Layer 8 of a small transformer language model trained on English Wikipedia (13 layers, counted from 0, width 128).
Take only the direct path to the model's output, skipping the later layers: a vector added to the residual stream pushes a token's score in proportion to its dot product with that token's output vector.

Output vectors of the tokens that the questions are about. A number n stands for n times 0.012.
" Country:": -27 35 18 -68 -36 -26 10 33 -32 21 -15 -55 -63 1 -39 32 -60 14 26 -41 -9 -39 -11 16 -30 32 -13 -1 3 -9 73 -33 24 11 51 46 32 -20 17 55 -14 16 23 -3 -39 2 -5 7 -12 24 -11 32 -11 -38 8 44 -54 51 55 -18 -34 -30 7 12 0 15 -35 23 27 19 32 -19 -49 12 50 32 12 52 15 26 27 -70 23 5 16 -4 5 -28 -25 -63 8 3 10 3 -15 -9 27 -7 -2 -46 -28 15 31 14 -7 44 -6 -44 29 -11 11 9 3 -5 53 -2 6 -37 9 -21 -48 13 36 -4 10 -44 -53 -38
"ing.": -41 -5 1 -13 -41 43 19 15 8 -5 36 2 -30 54 -27 -43 17 -18 1 -26 -22 5 12 52 1 -18 7 -44 -62 -38 48 8 3 -39 13 39 -40 38 -23 -10 -47 -1 44 -32 12 33 -24 -21 -11 -16 -16 -12 4 -57 -46 28 -34 17 40 46 -27 -22 51 -3 -27 -18 -13 3 -48 -48 9 -6 9 -9 -33 26 30 16 24 6 16 1 -17 26 -2 -11 9 -12 -34 7 57 -6 25 -19 11 8 15 6 23 -35 -21 13 -28 9 -43 -5 4 -32 -10 -15 15 -28 18 14 32 -22 -8 -17 32 10 -36 42 -12 -21 18 -33 -49 15
"box": -24 -15 -11 -12 -27 36 9 -7 -34 -2 -1 -48 32 36 2 -27 6 -39 9 1 40 -2 -44 34 -26 -22 -4 -24 0 -15 -6 15 0 42 52 41 -21 21 -35 -2 -20 21 71 5 -10 -6 -23 6 3 61 25 15 34 -23 -6 43 -36 -7 27 6 -22 -20 -14 32 22 15 -21 12 22 -3 7 2 -19 -21 31 29 -11 13 1 -25 6 -8 -23 -6 -16 -7 -48 1 -8 -32 48 -8 48 -18 -19 -5 5 -7 12 -29 4 -7 -21 -10 -15 -19 -17 38 -6 16 -35 33 27 -9 4 29 0 -18 1 -21 -30 45 -18 52 -20 -30 -9 -62
"ble": -3 -4 5 -35 -50 -34 13 64 -23 -34 10 -34 28 -25 -31 -40 1 -2 10 -9 -71 -1 -26 11 36 3 -88 -28 -15 -22 -22 -3 -1 31 18 -5 -26 -35 32 93 38 14 -4 -10 -18 11 -20 -3 -27 36 24 -13 42 25 45 25 25 34 29 4 38 -32 -35 18 -32 11 16 8 5 -18 -4 -38 -24 6 -68 -6 -49 71 -26 6 28 -3 3 12 -17 -38 0 34 -25 -60 44 22 48 25 4 5 55 -31 5 -24 12 44 -18 -12 -44 30 16 8 12 -10 -24 9 -13 -6 1 23 -38 37 43 -40 -3 31 26 34 -17 -69 2 3
" lb": 2 31 4 9 -16 36 15 36 2 -3 41 -14 13 -16 -6 -8 0 19 26 -58 60 -4 -65 31 11 -7 -50 -25 -18 24 28 2 -1 3 21 33 -7 -8 3 -12 -28 -38 37 -12 -46 22 8 29 -28 20 41 36 -3 -25 2 22 -51 24 51 -28 29 -20 -35 24 5 27 -34 -28 48 -57 12 12 -7 32 -2 -8 34 11 50 12 11 -28 52 15 2 -37 3 42 12 -14 -5 10 26 21 -15 1 39 -26 -8 -29 -44 14 19 -11 14 -7 -8 -57 -14 -5 -16 -8 -9 9 -29 30 -9 16 29 -16 -23 51 -28 47 -72 -39 -31 -13
"uring": -22 -3 10 -24 -29 53 19 10 -20 -21 12 -2 -16 50 -42 -7 -40 0 -10 23 7 -33 -24 85 -37 16 22 12 -54 -41 -1 4 45 -24 40 61 -18 -2 45 15 -12 6 -23 -46 18 23 -23 40 4 48 53 -8 -2 -15 -45 5 -4 39 -7 8 -26 25 -8 9 5 17 11 -22 -33 -32 0 -9 -5 47 -15 -4 -23 -5 30 38 -27 27 -11 13 11 3 -10 -25 -2 -12 42 4 -11 13 -23 -34 5 -14 -6 19 -9 -19 45 -5 -39 19 -60 -16 25 1 27 -38 46 2 -13 40 -19 3 24 -34 -9 44 -10 35 22 18 -34 6
"omm": -27 7 30 -15 2 6 16 11 -10 -46 25 19 -21 21 -26 4 -39 22 22 4 3 10 -52 26 -10 20 45 -32 11 -17 -5 20 32 4 5 17 5 31 1 30 -30 -5 10 -8 18 21 -28 32 8 -18 -8 34 -10 -44 15 14 -23 21 52 54 -11 25 10 -13 12 21 4 53 39 4 -8 -5 -10 -6 32 8 13 9 8 -22 18 0 5 11 5 -4 33 -5 -21 -19 -10 6 5 33 6 -2 41 -10 -11 -23 -7 -39 83 -9 24 12 -42 -47 -23 10 39 -10 12 -8 -8 56 -13 4 -25 -44 -41 22 31 39 3 16 -59 26
"al": -33 -25 12 22 30 -46 -5 9 12 25 5 10 -5 7 -25 23 -20 21 -1 12 2 15 7 -36 17 52 -31 -17 33 17 -5 -6 -26 -29 -3 -11 19 12 -10 -12 44 -5 17 20 -12 21 -21 -20 4 -10 -3 -29 17 -9 -12 -29 6 0 1 -18 -13 -29 22 -21 -21 -50 17 52 -16 14 -11 -34 1 39 46 3 16 -18 -17 -12 -20 25 10 -11 25 29 2 -16 -3 8 41 10 7 5 -29 -15 -5 13 3 9 4 -8 22 10 -21 12 -21 -39 -56 13 -27 -1 2 -22 5 -3 23 -60 -29 -14 -29 16 -4 -7 28 -41 54 25
"aking": -43 9 1 25 -33 35 27 16 -1 -25 3 8 -14 44 -7 -46 11 -15 33 6 26 -14 -35 26 -14 39 2 -4 -52 -23 10 -18 23 31 -22 14 2 17 -10 -23 -23 -65 41 -47 -1 2 -45 -39 -43 6 -7 19 -8 34 -21 -7 -27 6 -3 5 -24 44 -25 -14 13 2 -24 -43 -12 12 -1 15 -8 10 39 -1 -35 7 18 13 38 6 -20 -17 28 8 20 -1 -49 10 -3 -6 23 70 -15 6 33 -8 16 -35 -56 2 17 6 -18 -10 11 -30 30 -60 66 -3 15 -1 32 -7 -38 11 57 -13 -41 19 -20 5 -32 -56 -6 -4
"eries": -39 -9 14 19 -42 41 14 34 -25 -15 12 21 46 -23 -22 37 -57 -10 8 -37 -43 -8 -22 -3 -16 -34 -68 -19 16 9 -9 15 -4 63 40 -44 -42 -25 23 21 -39 39 44 -17 -25 -15 -69 -52 -42 47 24 39 -6 -40 -23 5 -83 44 13 25 -6 23 -8 33 -11 -12 -25 18 -15 2 24 24 -24 12 1 10 17 -8 3 23 7 55 -13 26 -46 -15 11 -22 23 3 33 -71 -60 -39 14 -10 23 -5 5 -23 -15 6 24 -3 -59 -47 -21 -26 -4 31 40 -29 37 46 23 -33 -29 -45 24 -34 -32 42 0 -17 48 -42 1 0
"wards": 12 33 3 -15 44 -17 6 60 -26 -14 2 -40 20 -16 -61 -43 27 13 38 7 43 -46 -9 15 -21 38 23 -26 -48 -2 7 -59 22 21 30 12 -23 35 -19 36 30 -49 43 11 -33 30 36 10 17 4 0 20 12 12 -18 43 -28 10 44 29 5 58 -28 -21 -11 17 -49 17 -4 2 16 -11 -14 -26 7 37 -9 35 -13 -16 2 28 74 26 -54 -15 -43 27 -43 -50 6 -44 -8 14 -5 -9 -43 -31 -41 -1 -10 25 -9 -31 -11 -9 -6 32 -5 -29 -19 -28 68 2 -27 48 -35 -3 -22 -33 -44 18 53 34 10 -22 3 17
"-day": -21 -1 3 -42 -51 11 16 12 -8 -9 1 -8 -13 -21 -27 6 -1 -18 30 14 54 -36 -41 66 14 7 4 -50 6 -1 -12 -9 5 27 21 26 34 -2 -22 -37 -49 -24 42 10 31 31 22 44 -55 15 -3 -2 6 -19 22 -32 -8 11 11 -19 -9 -11 -29 10 1 -8 3 -10 7 -12 21 -32 -30 -21 -54 27 -2 -13 43 8 8 62 -28 5 -40 -3 21 8 -9 -88 2 -50 -41 -7 -33 -8 -13 -33 0 -12 -44 -47 25 9 -18 -2 -4 16 65 -32 49 -23 35 25 -10 34 10 -14 -19 3 -37 36 31 25 6 -5 -13 17
"ew": -10 -4 -19 -4 15 17 0 38 7 -7 55 -20 1 4 2 16 -19 -11 22 5 -38 28 10 80 -5 -24 -17 -13 -13 -15 42 -19 52 33 -20 -37 -8 -11 -8 -46 5 34 13 -21 17 -16 -19 3 -18 -19 25 21 1 14 36 2 -14 6 8 -7 -9 29 -5 8 -24 -46 -17 5 -24 -7 -8 8 -19 -65 -7 -30 -1 -13 7 -58 -32 -18 21 -14 12 25 -18 17 -44 -7 45 -5 11 -4 5 -16 5 3 1 13 3 -49 -21 11 -52 15 -3 22 12 -16 -6 -15 55 31 -19 -8 -5 -34 2 -15 -11 20 13 -31 39 -55 -24 -10
"oring": -40 37 -40 12 12 60 23 -33 -44 4 24 -18 -13 16 -22 -34 -8 -30 13 -26 -20 -19 -25 72 11 10 -2 -13 -76 -23 29 -56 24 -17 17 24 12 -40 -10 -22 -45 2 14 -8 12 3 -16 9 -22 9 21 -9 18 -54 -48 6 1 12 35 26 26 34 7 -8 30 -2 -19 12 7 12 5 5 -8 60 14 -8 -12 26 -8 2 3 -11 12 51 2 -8 8 15 -5 -29 40 19 1 -6 59 28 37 -14 -9 -12 -52 -32 31 -31 -61 3 8 -21 -4 -34 41 -10 19 -34 -28 34 -14 -29 30 -31 -65 24 -8 21 -45 -8 4 8
"achelor": -25 28 -28 -23 18 -3 30 -3 -1 7 17 -42 -3 -4 -36 -41 12 16 30 5 52 6 -67 -16 8 -7 21 -3 -56 -41 12 -15 18 11 56 15 19 -35 30 17 -20 10 30 -22 -12 8 15 6 -17 -1 11 48 -11 -18 22 21 -9 37 38 2 48 32 -20 2 12 41 -6 35 7 2 7 -18 -37 -31 -3 -11 -38 11 61 7 -6 15 44 3 8 -18 -4 21 -14 -10 38 -46 23 29 -16 -1 31 8 -29 -1 -66 7 8 -21 -28 4 21 -71 23 -33 48 31 41 -13 -2 13 -20 -41 69 -49 -12 41 -20 31 -25 14 -66 3
"ective": -19 -1 -10 -2 28 35 25 17 -18 -40 -3 12 3 6 -2 17 -14 -27 62 -18 -28 -6 -50 -7 -12 13 -25 6 -27 24 -54 0 57 23 6 5 -29 -3 24 43 4 35 -4 22 9 -5 -7 37 -12 60 31 26 -6 14 29 18 -47 -4 19 10 6 25 -70 41 -2 46 -12 5 4 22 1 18 -19 33 -48 16 -37 29 26 34 49 -24 13 20 -21 9 -21 -2 -30 -17 23 4 24 47 -50 -9 -9 -12 -18 -22 -32 -22 14 -8 -54 10 22 5 36 -6 44 -11 26 46 50 -45 -26 -16 11 -47 -37 30 12 33 -81 -10 -22 -34
" mater": -11 40 -1 -18 -22 39 4 32 5 -34 30 -26 5 -26 -6 -20 -43 -29 -13 -6 36 14 -46 -14 -11 37 -35 -13 -48 10 24 19 -22 43 21 -3 31 -30 5 34 -27 3 35 -8 -6 9 32 2 -30 12 12 23 37 11 21 10 -45 10 27 16 17 39 -22 -43 -21 42 -28 64 26 -40 30 -9 -9 -44 -31 36 -40 -17 19 -37 2 -11 35 30 -44 -11 0 23 17 19 46 -23 51 12 -3 -20 -16 -31 -4 -32 -6 -14 21 3 -20 31 -40 -23 -31 -34 33 -2 14 -19 22 33 17 -66 20 -14 -13 15 1 4 -36 38 -73 -55
"aries": -45 17 11 3 50 28 7 41 -49 -1 61 3 -20 -3 -32 6 -19 -8 -29 -34 21 -23 -2 27 21 -22 -32 -27 -2 -4 -17 27 5 57 -11 39 22 -32 52 0 -18 -25 5 7 -74 13 -44 12 -28 44 -42 -3 15 -10 33 -14 -16 42 -25 -19 14 39 -25 -24 -2 11 -11 -2 -6 38 18 -9 -7 -10 -18 36 -26 -7 16 39 16 30 70 -2 -15 7 2 -3 -12 1 31 -44 -40 31 6 13 1 -7 15 -27 -10 -16 27 5 -29 -15 -10 -47 -20 31 23 18 25 40 35 -40 5 -65 16 -34 -25 42 42 -4 15 -67 27 -30
" than": -8 11 -40 11 2 30 10 -2 -12 1 -19 -17 -23 -14 -40 -57 34 -80 -17 -16 35 -21 -15 19 35 -14 -43 28 2 -16 31 25 -2 15 -9 17 -11 40 -22 29 -7 -8 10 -5 8 11 -4 27 -39 -5 38 6 0 -24 -7 -6 20 19 -3 27 -1 -5 19 15 25 6 35 -35 56 -37 13 -26 13 -1 -46 62 -50 10 46 50 -31 -18 16 -13 -59 -21 -7 34 -13 10 36 -37 26 -43 13 -39 18 -64 4 -51 4 -22 -33 11 -7 53 10 -12 33 -1 11 2 35 -43 10 -31 -13 12 23 2 -28 44 22 -15 0 -20 -50 -49
" consecutive": 3 24 -19 -17 -16 29 17 11 -17 -1 31 1 -6 20 -47 -19 -7 3 32 -25 27 2 -30 -19 -23 6 -28 14 -46 -26 -19 -36 25 22 13 9 -26 -39 -24 24 -2 6 32 8 -14 -3 -11 -6 -23 28 12 48 29 -35 16 -3 -19 -1 45 0 11 -20 -21 4 7 20 -34 -16 10 -34 32 -20 -28 13 1 5 9 -17 13 40 -17 -6 19 -35 -24 -12 -12 39 22 -25 25 -35 25 -27 -10 -16 -35 -23 3 -19 -42 -5 -1 6 -13 26 11 -38 34 -47 9 -5 15 -11 7 1 6 -30 -2 5 -7 19 34 7 -19 8 -4 -3
"otic": -20 11 -4 -24 -33 78 18 0 -43 -13 -3 31 -19 -17 -24 21 -32 -57 52 3 5 27 -30 -5 3 13 9 -16 -22 14 11 -1 10 -19 10 40 -10 -4 -19 1 -3 -8 -10 34 -16 23 -14 18 -1 13 31 24 -26 3 33 -6 38 31 39 18 -14 33 14 59 -8 41 -7 37 -10 7 10 2 -41 -48 -12 -7 -21 -23 34 22 5 -41 -11 49 -5 -9 -32 59 -4 -55 23 41 31 -26 18 -49 26 22 -33 -43 13 -33 -27 12 -24 25 12 -32 0 -8 17 -11 -4 -9 -12 25 -29 -18 36 -17 -61 36 -12 14 -36 -55 -31 -29
" Title": -31 36 6 -9 -5 -12 6 14 -46 -4 12 -29 3 -10 -36 -43 11 21 9 -8 -27 -3 -6 -24 -5 20 20 12 1 8 -17 -19 0 50 -4 72 10 5 -10 -13 9 -12 14 -15 -40 -11 -25 -16 -9 30 0 -4 22 -56 29 19 -11 -6 31 2 -37 26 -32 47 -5 -1 -27 -34 -8 -27 31 8 -29 -1 20 40 -16 31 11 40 7 6 21 10 -3 -24 14 -35 -22 -9 -12 -26 16 52 26 -16 -1 6 -1 -33 -8 -40 28 36 -11 25 9 0 37 -1 44 16 -13 9 33 1 -46 -46 11 -13 10 29 1 20 -25 -3 13 -30
"z": 1 0 -33 -21 -66 -4 -1 -2 25 -1 17 19 45 -10 9 -1 -29 1 -20 23 -14 21 -12 30 8 2 13 -17 5 -7 -15 19 -34 47 -6 -14 0 13 -28 20 17 -29 16 -1 1 -6 13 14 15 -12 -29 -24 26 34 -9 38 14 5 11 1 -22 50 3 -44 27 24 -29 19 20 -18 -12 -16 -22 21 -2 10 11 -49 -7 -27 -11 10 -23 -2 27 13 -3 12 -47 2 -1 7 11 26 48 31 0 27 2 2 14 23 4 -2 -15 -34 8 -10 -26 -24 5 -17 -6 -10 4 49 5 16 -33 -10 23 23 -19 28 1 -7 -20 12
" time,": 5 -9 -6 -35 -53 58 14 -8 -45 -19 14 -11 -35 -4 -20 -15 -33 11 38 -2 28 -27 10 -14 -1 55 -51 5 -68 -28 20 -14 -12 35 28 -18 -31 14 14 36 -13 -26 53 24 18 -10 -32 -7 -31 35 10 53 -38 -4 8 -4 -8 7 -13 26 -2 -17 20 61 -17 -4 11 -16 40 -2 15 22 -8 -19 -18 1 -38 -47 1 36 8 10 60 8 -54 -19 -49 56 -14 -49 -3 -51 27 25 -45 -34 -18 -16 0 -51 -11 -37 -21 -10 2 32 39 -15 29 25 -33 -1 8 9 33 -24 -13 -21 -10 3 -16 -1 19 6 2 -15 10 -27
"ber": 20 -23 -3 -1 -2 -15 5 75 13 12 10 -26 -17 18 -20 24 1 -6 0 -62 1 18 10 15 18 -48 19 -22 -7 23 5 15 -13 5 -18 27 -21 28 -6 45 33 28 -33 -22 -4 -15 -3 -4 -7 24 13 -29 -14 -12 2 20 33 9 -2 7 17 26 -10 24 37 -6 0 45 26 2 -3 -29 -39 -42 -52 19 -11 27 8 31 15 -6 -22 -13 -19 -14 -6 37 -41 -34 46 17 28 25 14 7 -14 8 -14 21 13 -16 23 35 -9 39 -2 -19 18 -27 -7 -31 -1 19 1 -59 -13 9 39 -15 5 33 -30 1 -16 -39 7 -42
" mid": 17 21 30 -21 5 14 9 3 -12 6 31 -12 10 15 -17 3 15 -3 4 -25 32 -7 -35 11 22 -4 -8 1 4 23 21 5 42 -22 35 -22 5 7 15 25 -8 -13 3 -5 31 20 -51 -9 5 9 48 43 49 -39 21 13 35 -23 12 19 34 22 -9 14 29 26 -1 -2 17 -12 18 -9 -2 -18 -8 17 -14 -36 -15 -7 -7 -18 -7 15 -18 6 9 1 8 -48 5 -16 2 33 -33 -41 4 1 4 -35 -26 18 1 6 3 22 7 3 -13 -20 -31 -32 -15 15 -6 -9 -25 11 14 -7 19 -6 0 16 -1 -9 3 -16
"rol": -5 4 -5 -5 -70 39 9 9 2 -13 43 -12 -12 -10 -13 -20 -21 -24 -17 -38 15 -5 12 -6 -21 -13 -21 -25 -7 4 -34 -21 6 40 -7 -10 -11 -31 2 53 0 -63 -5 29 -13 -6 -12 -25 -12 -32 26 -8 34 -4 -6 57 -28 21 29 56 1 45 -4 48 -9 24 -7 69 38 -53 -6 8 -18 20 -20 -12 -28 -12 20 22 14 3 5 -14 16 21 14 2 -17 -4 38 30 37 45 -6 -16 15 6 -8 0 1 -38 20 5 -46 -9 -41 38 10 -15 -16 3 38 14 -3 20 3 -41 4 -41 -54 22 -3 29 -6 4 28 2

Each question shows what one neuron of this layer's MLP adds at an activation of 1. A number n stands for n times 0.011.

n57: 7 -6 -16 26 -3 0 -28 4 -8 3 17 11 -10 5 -13 -1 -8 8 -11 -26 -4 15 5 -7 16 -20 12 30 24 -20 5 21 -9 -10 -1 -36 9 2 -23 1 0 5 -20 9 -15 -8 11 -2 7 -24 3 -22 6 17 8 -6 11 19 12 -1 18 2 -2 -20 1 -12 -21 22 4 -5 -12 -3 16 5 -7 0 -11 -2 -23 18 -29 -8 33 9 4 19 -17 1 -21 -24 2 -6 -9 8 -15 11 -13 1 11 -15 17 0 -4 -7 0 -24 28 -4 -5 -3 -5 14 5 1 22 -7 10 21 8 -13 42 -15 -5 -1 5 -4 -3 21
Which of these tokens does it push up most? "z"

n123: 37 -26 -30 7 13 5 4 44 -33 12 6 -1 4 11 3 14 3 9 46 -25 -1 -8 17 15 22 -22 7 -20 -20 -6 -42 -24 8 2 31 9 17 -21 18 -10 -16 -11 24 -18 -19 -27 18 16 -7 -2 0 -7 -9 2 11 14 -11 40 -19 -27 -4 -9 -7 -12 -1 -1 1 -21 10 -6 -62 22 7 7 -8 -28 -8 -16 12 8 8 -12 13 9 11 12 5 -5 0 0 11 -6 -6 11 23 5 25 11 -13 -4 24 9 -5 -11 9 0 -18 -2 11 -8 11 2 1 24 6 -16 1 10 -3 3 -7 55 4 -8 -23 1 -11 51
Which of these tokens does it push up most? " lb"

n311: 26 25 -27 -10 0 3 -7 -35 -5 -5 3 21 -8 -19 -38 33 -18 23 -13 9 -9 3 11 -3 -10 4 -8 8 1 7 22 -24 27 -23 12 24 9 -5 6 7 -9 4 -4 20 12 -4 -20 6 9 4 -10 16 -9 33 15 11 3 -18 36 -15 -19 3 4 -3 -16 3 3 -2 16 -10 17 11 -7 -3 -1 -7 1 -16 -12 -1 -4 -28 -10 10 0 -17 12 -22 -15 -11 -18 8 23 18 -18 17 17 -2 -14 -8 -23 -2 13 6 -7 -15 -15 14 -22 2 33 -6 29 16 0 8 -9 1 -16 17 -9 -21 2 -4 9 24 -4 -33
Which two tokens does it push up most, strongest first? " Country:", "omm"

n74: 7 -7 -6 16 6 -1 -23 0 12 -2 -12 -15 9 5 -32 0 -22 -4 24 -6 -12 -14 3 9 -3 -11 5 4 13 4 -3 27 -11 -7 -26 -18 9 22 -2 0 -20 -1 26 -6 2 10 -21 9 19 5 24 26 7 1 -10 -27 1 12 4 11 -13 10 -18 -10 -12 16 2 -4 3 21 -37 -14 8 9 20 -1 1 -12 17 11 14 -14 -21 12 -8 1 34 -7 0 -28 -17 -8 13 10 19 26 15 -2 -3 16 -8 -3 2 33 24 -10 -24 -29 -18 21 3 -2 -13 6 6 29 16 14 -7 -18 -4 -37 -19 -20 -20 -11 3 8
Which of these tokens does it push up most? "omm"

n279: -19 -9 -19 2 -46 -19 11 -23 14 15 -2 -16 27 -9 5 5 -12 15 1 -15 -19 18 7 1 -10 1 -8 -1 34 -15 -1 29 3 10 30 -9 25 3 -13 -17 -7 -13 -4 13 -14 -14 -29 15 15 -13 -25 1 -31 -4 -9 -38 2 21 -4 -1 57 -1 5 1 2 -15 7 -10 -27 31 12 1 1 -8 15 8 26 2 -15 0 -7 10 -16 -7 2 9 31 11 3 14 11 -20 1 -12 -26 6 23 10 27 1 9 2 8 12 -24 -25 -25 -21 -21 -19 8 33 4 10 17 22 9 20 -12 11 -5 -7 -42 -8 21 -32 10 -8
Pushed down most: "wards"

n105: -2 7 18 -12 9 -9 43 5 -11 13 2 -1 1 10 -15 16 -29 -6 -7 -8 21 -14 10 -30 15 -8 4 2 -3 4 17 -16 -20 -3 8 3 14 -20 0 4 -8 11 -17 9 0 20 7 -3 -8 -3 -11 1 12 15 8 4 -11 -21 -11 -19 17 -7 -7 -6 1 -30 11 0 -11 10 -28 2 31 13 -5 4 14 -4 8 10 13 6 -18 4 20 3 -11 0 -8 5 23 -4 -2 -19 -6 -15 -11 -4 11 0 13 -14 -4 -10 8 1 2 9 -43 0 0 30 -2 8 0 -34 12 -18 -4 -34 5 -20 -9 10 -9 -3 16 16
Which two tokens does it push up most, strongest first? "al", "aries"

n245: -15 -3 12 5 -9 -10 22 18 7 6 -18 -4 -1 -3 5 -32 6 -13 1 -34 32 -12 38 23 16 3 -16 9 -17 16 16 -7 -15 12 -3 4 -9 -6 -2 -2 9 45 20 -28 -11 2 -6 -2 6 1 -8 -6 -19 -13 -16 11 -19 -8 32 1 -33 -7 -5 12 7 7 6 -24 -8 4 10 1 41 -3 -13 0 -12 -7 -9 -6 0 0 27 12 3 3 -57 2 20 14 13 -12 -3 3 0 -13 12 -4 -3 4 -28 27 8 16 4 -29 21 -1 -29 14 19 13 10 22 -11 -4 10 -1 27 -6 29 -12 -28 8 -33 -14 -8 -19
Pushed down most: "omm"

n108: -29 5 -7 5 -8 0 22 -27 -31 30 -20 21 5 -8 3 -12 4 2 -25 11 22 -16 -16 -7 -29 3 -5 19 2 2 45 -12 -33 1 -5 -2 -26 25 -21 -11 -2 -25 -43 26 3 19 10 5 7 -24 -10 12 -11 1 10 -15 -6 11 -34 16 23 -12 15 -43 20 15 15 5 -2 7 -25 13 36 13 -14 -36 26 -24 12 17 4 -8 17 4 7 9 32 -3 11 0 2 2 40 -7 -5 -9 19 -5 -1 12 -5 20 -20 11 18 -4 -1 -2 3 15 45 18 0 0 -5 -18 -8 -15 34 1 -5 0 4 1 -2 43 -12 -15
Which of these tokens does it push up most? " than"

n301: 1 25 -11 13 -16 -14 -12 3 -3 22 9 1 31 4 11 0 4 -20 -19 -26 4 7 17 -15 -30 13 31 -2 -16 26 -4 -13 -27 16 -7 4 -11 0 -21 13 19 6 19 -3 30 22 -16 -9 6 -14 -19 -10 2 -5 41 11 -12 -6 -18 5 2 22 -8 11 -17 -5 23 -7 11 -4 -26 -28 29 0 -2 -6 6 -5 -19 -9 3 20 19 1 15 -19 0 1 -9 -1 0 4 -3 27 0 -23 -8 7 11 -1 12 -1 9 -19 -5 11 -5 -3 -4 -25 16 15 -18 -3 -1 35 -8 41 -27 12 1 -41 22 12 -13 -17 -1 -7
Which of these tokens does it push up most? "z"

n103: 22 -26 0 -4 -1 -14 26 -26 -11 -13 -11 -8 22 5 -8 -9 12 1 8 11 -9 -3 -27 1 9 -1 -21 12 -10 7 26 13 -13 -26 -12 -6 24 19 -1 -8 -3 6 -8 13 -26 -3 16 5 14 10 -4 -35 -16 -6 2 8 -12 -23 -11 -10 8 -14 -2 -2 3 1 7 -10 28 -12 35 21 24 -17 2 -6 -5 -10 20 5 -28 -4 -14 -19 -6 21 19 15 -6 1 28 -12 21 -18 32 -4 -8 -13 -3 -17 -6 -35 15 19 -16 20 -25 -13 18 -3 0 33 3 -9 8 11 15 2 0 20 -20 -34 -16 -12 0 17 -14 -25
Which of these tokens does it push up most? " than"

n2: -2 -18 -15 -6 3 8 22 7 15 -30 5 11 3 0 5 -5 36 22 5 24 8 -25 11 5 -4 -3 0 -10 -10 4 29 -8 2 2 -17 -24 5 -2 -23 6 -28 16 -9 -17 -9 4 5 10 2 -4 25 -3 -20 -11 -2 -19 6 -2 3 3 18 0 1 21 11 9 13 7 -26 13 -12 3 -15 16 16 -20 8 4 4 21 3 2 -21 -3 23 -9 -13 16 -22 21 -4 1 20 -5 -16 -6 5 -17 -6 -2 -15 -4 -7 -16 0 41 22 -25 14 -1 12 32 1 10 13 0 6 22 -12 -25 9 42 0 0 -3 10 -14 8
Which of these tokens does it push up most? "achelor"

n58: 8 -3 4 31 -10 2 -6 16 18 0 -17 -15 4 12 4 -7 -5 36 -12 9 -3 -2 -24 -13 28 0 -27 28 -31 -14 -28 -31 18 -15 1 -13 -6 0 -28 5 30 23 16 -14 -12 -3 6 0 -20 12 13 13 1 3 -13 13 -12 2 7 -4 19 8 -12 1 -16 -12 -34 33 4 0 23 3 21 11 -6 -13 16 -14 6 2 -4 -13 4 -18 5 4 -5 -2 29 6 -5 -22 -9 -18 13 20 -22 -18 5 2 -10 0 4 -46 17 -5 0 -2 6 -30 21 3 13 -31 16 19 19 -7 -9 2 3 -14 0 -2 -20 0 6 -25
Which of these tokens does it push up most? " consecutive"

n88: 25 3 2 -25 -22 -17 -4 -8 -23 32 -10 3 -2 -6 -4 -28 27 -29 -2 12 0 -43 -9 12 6 8 3 2 -20 15 3 21 2 2 -2 11 2 -29 -7 28 17 5 -4 9 -19 17 2 -16 2 -7 -29 5 17 -14 -9 -8 13 -6 -11 25 -19 -20 0 7 -4 -21 6 20 11 24 -36 23 41 -41 -36 4 -1 -40 22 14 0 2 18 13 -10 9 -11 18 -9 24 -22 3 -15 -16 -6 12 11 1 -7 -4 12 -12 2 2 -13 35 2 8 36 -15 8 2 -4 -15 14 -22 -37 -10 8 20 13 -13 -17 -18 -4 13 -1 3
Which of these tokens does it push up most? " than"

n267: -23 -4 -36 2 -19 -4 10 -14 6 -19 22 21 23 -1 -16 16 -4 -24 -3 -5 -26 -27 8 24 -12 10 29 13 24 6 -15 -4 18 0 -14 8 11 8 17 26 2 5 10 -4 -14 -11 -30 35 -43 22 -15 -9 -6 26 -33 1 1 13 -8 -5 -25 -12 3 24 7 10 -6 -39 -12 7 -14 13 -2 -3 15 -14 20 25 35 13 -14 22 -3 9 10 20 6 -19 5 -22 13 7 20 -13 15 -22 33 -15 0 -23 6 6 -16 2 -9 17 6 7 -5 5 -1 -21 -10 46 2 16 20 18 4 18 33 -35 -13 -1 -7 -46 -2 36
Which of these tokens does it push up most? "uring"

n241: 1 -30 -53 -1 0 0 7 3 -9 1 3 -15 -18 1 21 19 -8 -2 -6 11 -5 -11 17 21 31 -26 24 1 -9 -9 13 -12 11 -24 -12 -9 3 0 -5 -13 -7 2 -17 22 5 -17 -13 -34 6 -22 -17 11 -20 6 23 2 -13 22 13 39 15 31 -7 23 -37 -2 16 -23 -7 -18 -16 -3 28 0 30 2 4 2 12 -29 11 -38 7 -1 23 28 8 11 -7 3 14 1 -7 -17 -23 -5 -9 -17 2 -2 15 -19 16 18 -2 4 -24 28 -16 -15 -21 -9 -2 -2 -9 -13 -11 17 -15 -13 14 29 -9 29 18 11 7 7
Which two tokens does it push up most, strongest first? "ew", "rol"

n94: -4 8 0 -9 -16 -6 7 -9 -4 4 -21 -7 -4 -30 16 -9 -3 -11 0 4 13 -26 -19 -2 0 0 -23 -15 -13 7 7 11 29 -3 -11 -12 19 10 -12 -23 13 -15 34 6 30 -20 4 12 16 34 25 -20 -13 6 14 16 -14 6 21 1 24 12 -19 12 -10 18 -2 6 -11 21 -20 -6 15 -15 1 0 16 -11 12 -10 4 6 6 16 0 7 -2 1 3 15 16 7 -12 2 -21 -13 -39 33 9 8 12 -7 2 -1 -3 3 -11 5 20 -9 17 -30 -10 -14 -15 3 -7 -45 -28 -14 4 -10 -18 13 -9 6 -6 -18
Pushed down most: "ble"

n15: -24 27 23 -20 24 14 -5 -6 -8 -6 11 -20 15 4 -11 -19 -4 32 4 10 -8 -10 16 4 29 -5 -9 0 5 -31 -19 10 -31 -37 -17 2 -4 11 -4 3 31 6 8 14 -12 9 -6 -1 -29 22 15 -2 3 -11 -9 -31 5 -19 4 -17 -2 10 -11 -6 -26 -5 -6 -16 -2 -32 -10 23 7 -9 17 0 3 8 -2 27 -5 9 9 -25 35 3 4 -11 -9 31 22 12 -17 -10 18 -5 3 4 -5 -37 -17 -10 -4 -6 -16 -5 10 0 9 -8 6 10 6 -27 -2 25 -1 0 -12 7 1 -45 -13 -3 -6 -29 -5 -15
Which of these tokens does it push up most? " Title"